Layer 9 of a small transformer language model trained on English Wikipedia (14 layers, counted from 0, width 96). Numbers have three digits each and are written without spaces.
A neuron's activation on a vector x is SiLU(gate . x) times (in . x), where the dot is the dot product.

Input weights of the MLP neurons that the questions are about. A number n stands for (n - 500) times 0.00098.
n15 gate: 434601234303423422297306254524425534422593592439642210536589579550663666580584649518607346661538437634563384628330736661504525575479690341575507653414440139631379583449489581637702504493626707567416450639360447573544401504507652514452477567474496456578371309390500442462437616346525681543
n25 gate: 431430641365596551560426337629432601522482415442525390211454682337527354634447484373660649558420693449421391437426379494538494516551396491592541524565621551187442506487420494484727447616595510545467509367664545585312467454460689691510532411615252497541545380421543475527443444553518446614
n55 gate: 250712477269227492472240451489477325373366582527411732411652473400568607286422420558548442781556524411468492520473470462441431573202412360408496743348773504265431403473443374563750558484340488360530588508358443622284652553538562681424371437416588528365725579606717492493597267449515524663
n78 gate: 589497413486529604386571533407463631368580521617798341510606655372351590382435479385468637678435373386579330462655628677386453394395340487446562354464593700456521666442390322631464682319632430521480457421586267438339672553453443678483672528615549632573493452480465487644343395377539614734
n109 gate: 392518486692734351412510487497706366340469430398316437507473469627612387711563411576414522497526567731363274776351544599387192442581534571713377486603493475626268358535517521486600372465694428597510626430556644426321497562514486301568450472332585401471584532395468669490644524381625450343
n120 gate: 513439289546516312433437554460357393681413420500589518470413627419622674323699661546584517409425537597483549642444570729627558326740396398494467445306567500487469349636458447446532130583431524527535623426507346334387587521549539438483531359602550443552605650401564507456260543453510346642
n141 gate: 429683515444446417315447593602364547659456250380689571622471526665391560578354572622383532269564153472775411343607536547266522427352504500438530656585507447634151603403584429568379515399477404592340405445323546579653326453372286482606385455584504246535475598478524412465254500388475727624
n181 gate: 597544559563453541596443398605545712448466482483537576483428508410528619440500585460348688396549436404500577586489514422683385595569525547309460403617589650434369452486461310660527446500503426688716438360621648440486531350444463508599309465444415369548467598458418599398612332514602390396
n208 gate: 437439438571432579417489439476496496372624207529219532397554628515363428459612564518419555675387801452586392433526640744466336269478482626328522496486399613623500353407511736515425312697469550550557500764286369324563449586752423328564649443428602523413710818478459390402582367283493579476
n228 gate: 402550375538395447453569545399585651679585536593425396560444386679387439311483485566371396526527576569532586694408492480617472330609520528520358461363284345396455523512540579362320537497436634393635429668439497578491607461579594372338527438630438459548683564514505623489395549500520368509
n239 gate: 633365024477382812236283324474469348700473452540527490300576626482536310573697216459422481487578722436717468244333257603787818557425401624554445496457473509404695396720496459315365342569342533538535536229716703674528513706585432203649547264467593862534491454531496586457675468344654695431
n15 in: 337451373322528538410468319507660527474659570453537590463468573711356650386496304438619363536507530672560290411566561811321410450661554661732511550444590358437427518467641400567355526522578420830299529559567492693697672519377226613451390376330748485579422578625541390458337397426660481591
n25 in: 494583652523592423618362508560179579441526485500321380486565463434531518578698441462415402391508529314418515407589494617494375331402437472497424407550477450526563460518392453589522471547253485464570562519474651471561494326426578655583314597440618391649447784421462549434433578523405524410
n55 in: 678593593384343454525301402333476678326428573606479366531551469655435659368167550434563452631569726474542458451538436462542442500277497382404475398613425278420493413703486377737510452626397377586266565485451384511402554526558604696610604550196553642438577507632691469503433313496584528485
n78 in: 381210609535743465566558563716621432356492359173515467599339689530705438542654563511511545387620682633488802581466274481655368389467666541425481541620351341473484245612477531601526485523516322539456860508411548616789459544410565443539417414504570535375437655243653523388629649496593446463
n109 in: 483507377679449443517600551584562386493458555494503454631468445526368393543570453638600605610641800743563576735752557519460380473653374436649483458597378533586260238464355370544494412646358558632686555440517592470513497465442418624709452674398708554432506483500558448432440661660414597504
n120 in: 421613567557524598504398572510504392354332662356429637628402468285573569657723423692507636454442714624507450704656673668620489448760521587789464570361723630410619330547546554409681390231327526430490503284305604496428549552528507669361356536383544504530555518469490408591373578356469482634
n141 in: 496755638733527604504453574507413401457304371686423541476524597417336468507574482462314422438597525477500584472490551572447548376303414609497525596627565642384504608496349479553399538673271507634396527496482660557595162445317597358206605743550439379510443447636467309467729605634405721451
n181 in: 379522493500394507500274514687293430583650168378599576564704546475472651627532504175433421531345543627529535514518455636396598632600245514594682486493351536454393627422434339435568422325713390328480434466446496457504438481709581619580365417285598341334538547565447391607398447708541464271
n208 in: 485429569629482493463552397434551527366666365313394609405468500551546437438563635478490426522556515516689375276598606676537403367571345585428496682646554634588366340378604726381560336419350610406567486648356553688371554592655584591579568403440631339497863889237541416552679358311532545539
n228 in: 465471344705463349454503585526576526357607622596563493605445580691449393311493575559380489361600443599607461669423493417707528136527555299625390606483363553475430612716779539346244458680415562478500490601447340719443658504535695490367496439641432471543632514725565556520551405408378304413
n239 in: 658348247367425538429701325547598448412496535541624535467887635337298513430612449451539579243437529527625599392328376703672520547440463496606396351575472425479586328434601383248520672691535282606409375158947667733571673656338549378555398365517572298508611609444492570395536438754516689398

Each question shows a token from some text and the vector x that enters the MLP there. A number n stands for (n - 500) times 0.01.

"-": 527484492376551506503512384440529512340395555387416372403586522602352515554648553550486452408530478456414484324539654500294589434423497568530549528561478418463613429512381454664593389489551640561376484618557563397504459592527462633446548559426440465567569430462483555536456537582487504756
Which of these neurons fires most? n15

"N": 682363614523552530474589496541581473436416405511430450534568455501449593359643592464529438414501572432402613650491482473162554558436571540418508331547338500506485462487542480498484417420542527405466466628494547445514509556490392591488421577422436482500532444312538546558435507578558419515
Which neuron fires most, and how strongly? n15, at about 0.2

"5": 433643510508483759544498478483464504355558546566548450414474474447470502536448588525521428444533363503386499453611535487322523378431717586491454514646369439390601419488415392729528482453574596486535512346561457550358423610520435526415434506439589495490576415436388506516526509506593455617
Which neuron fires most, and how strongly? n55, at about 0.51

"ation ": 573521587417597654475482525542558451577520572585524578417576407646564396549727615522587472473516432420508608450524445614358618414511599587485509551494505394487467482504435422639507416507532605448536599553666499274443588585514461605554464305619506571445516480458531489557484472575503257639
Which of these neurons fires most? n141

"meter ": 603555685537595492510460439496540470430479419573517559505537367494523379454665418441487359437447367494413491456465614355301642327485413489509435489418383548348432569493471404567401451418482556593476434590500514294433478621434505549482427572610425419559652510469464540610399482626515431464
Which of these neurons fires most? n141

"un": 437520580465582487629476505585498627369590436633588480526610353574488470505662686418450477546403476490431473557426498458266698459371498463544557454659503507443428554356373454491444353509480547518641483491636528513552530542488379515511509298680452570474480550547483551677461503633530412575
Which neuron fires most, and how strongly? n181, at about 0.4

"\" ": 430512626426465639574556453525596557468484539637493499409532460581512301610744443557510277504583514500544513549555500504444444464506610634544486567468524388362501556480502371553398502417531664559494570498520480535450519378583520527498365481612512521464499444448514512605438567486618534423
Which neuron fires most, and how strongly? n15, at about 0.6

"as ": 525513631508531535584497408428476457469573483513449635464595499544656374516752746553500565505450416520456410529474508469336668539495522511412528488567517392442422478501403448668432653500500467514482637553467508291552495517590580513402424574468501543391559657447530529498417471522597329632
Which neuron fires most, and how strongly? n239, at about 0.37

"28": 534444487542430764543469367570471488359421577514529423454560410415550599443457570454505381355502448487493424459523507486403528533433697598481474480513426583429521548438272499621570460376639618510483478598675553444442414600544403599381470534507520458514521285428453540544452487639537531638
Which neuron fires most, and how strongly? n228, at about 0.76

"Both ": 533428505450380517552430436408556503399516489431376484396575536519528387376787568486436463576514273383485430564497476407432754449557533576421448453570450434384438522516455479582547511474573534542566567384452460325469361591572388546485425544514506502605429531441477550494402490566593414632
The two highest activations, in order: n109, n228

"or ": 390525544415461695507427581464579362470410511621524543468503556627518426561742516513560374466480404461446573424453470367462456408388561499551533598603509464567409522543350461579422417519613661528502454586562644328469497485591417457542530366619427587412576356451504477453489522650576433563
Which of these neurons fires most? n120

"4 ": 611440638513651640502661546501528549427379562529484576448574428494397642401631489591457469516397459534430338515549494401473616461368647524464466550555325295410378465407414478621434536399588571408515555310538387434425424582496446555496451612567457575473546445351447512454452540508575552638
The two highest activations, in order: n78, n208

"10": 575639588493433483647577426353677331411315569637503488476556498396532509550485619446574385388439461524501478502508412314409589542449516522545477475578425558440524524392435425582357337510588542476514422680503497331410517686618380572422378508535395650429503467434390588481522590520550560560
Which of these neurons fires most? n15

"7 ": 575397613526650653505632582480539569410365576513474572477581448559413652428659544568500465547420428495427361485547459312460566452350622571515460546482374345368410430397412464645445474380627555405513546378536340440440454583510447592476435581569422614482534467366501553458470493502573528657
Which neuron fires most, and how strongly? n78, at about 0.87

"to ": 445588473429387606628437324458575574407459355442417504445501514578385371422811733442504459419576380495419489446464645461380583606496461550476510516470486427397442469415438516567391545456527614450510426445485507415525486559543456567522548480536580443502518579480438462474453547630475420707
Which of these neurons fires most? n208

"| ": 433411627481545551601553452549441592486472512553506585441525509496496388467710581411454215511491423450423396578580477447475497572494586556395496495561419447358426586433454384569443537449547664484544558406513509494454422500600462580527351521522467519548424509392534504494446509569643402566
Which neuron fires most, and how strongly? n25, at about 0.89

"tite ": 500549536411525576466504479498566422550456529474592557430533436676515492553751689581541413481501418438503620507527580592298617292523520558443484427454471412471406548432406492627582444534557564468498557508662555340442593556488532583593481339591473673539555447617505397502448485478408321543
Which of these neurons fires most? n15

"would ": 574509461496420549620430353582511434460423450507478476484463464537533349422746845418487476522617384381451433467447572554416698562561477356426409508462469376467581543468436541459338477416522505394545447423463425361450530561510431607481496444520609470552455582548372498557474570532521388662
Which of these neurons fires most? n109

"\"": 513460647538583502665531416484594439454399610462492674290517609440440385507776511542509476389475393603462564595569503437448570442530552498491482458535473540485558453437533456620470491422544649374546578523507513470531418509574431535490472596517489474488492568472387607564367608627554582713
The two highest activations, in order: n55, n120

"ol ": 510514499420469596587506496390529309524440409591450487375496532656605439550781483475580311521556391521479626477475410433376582359440534556521558442553587436509461411473426581468494570546617659468544457553656498321508439402506414555518496501591524494460487432487532546620475534566527421471
Which of these neurons fires most? n55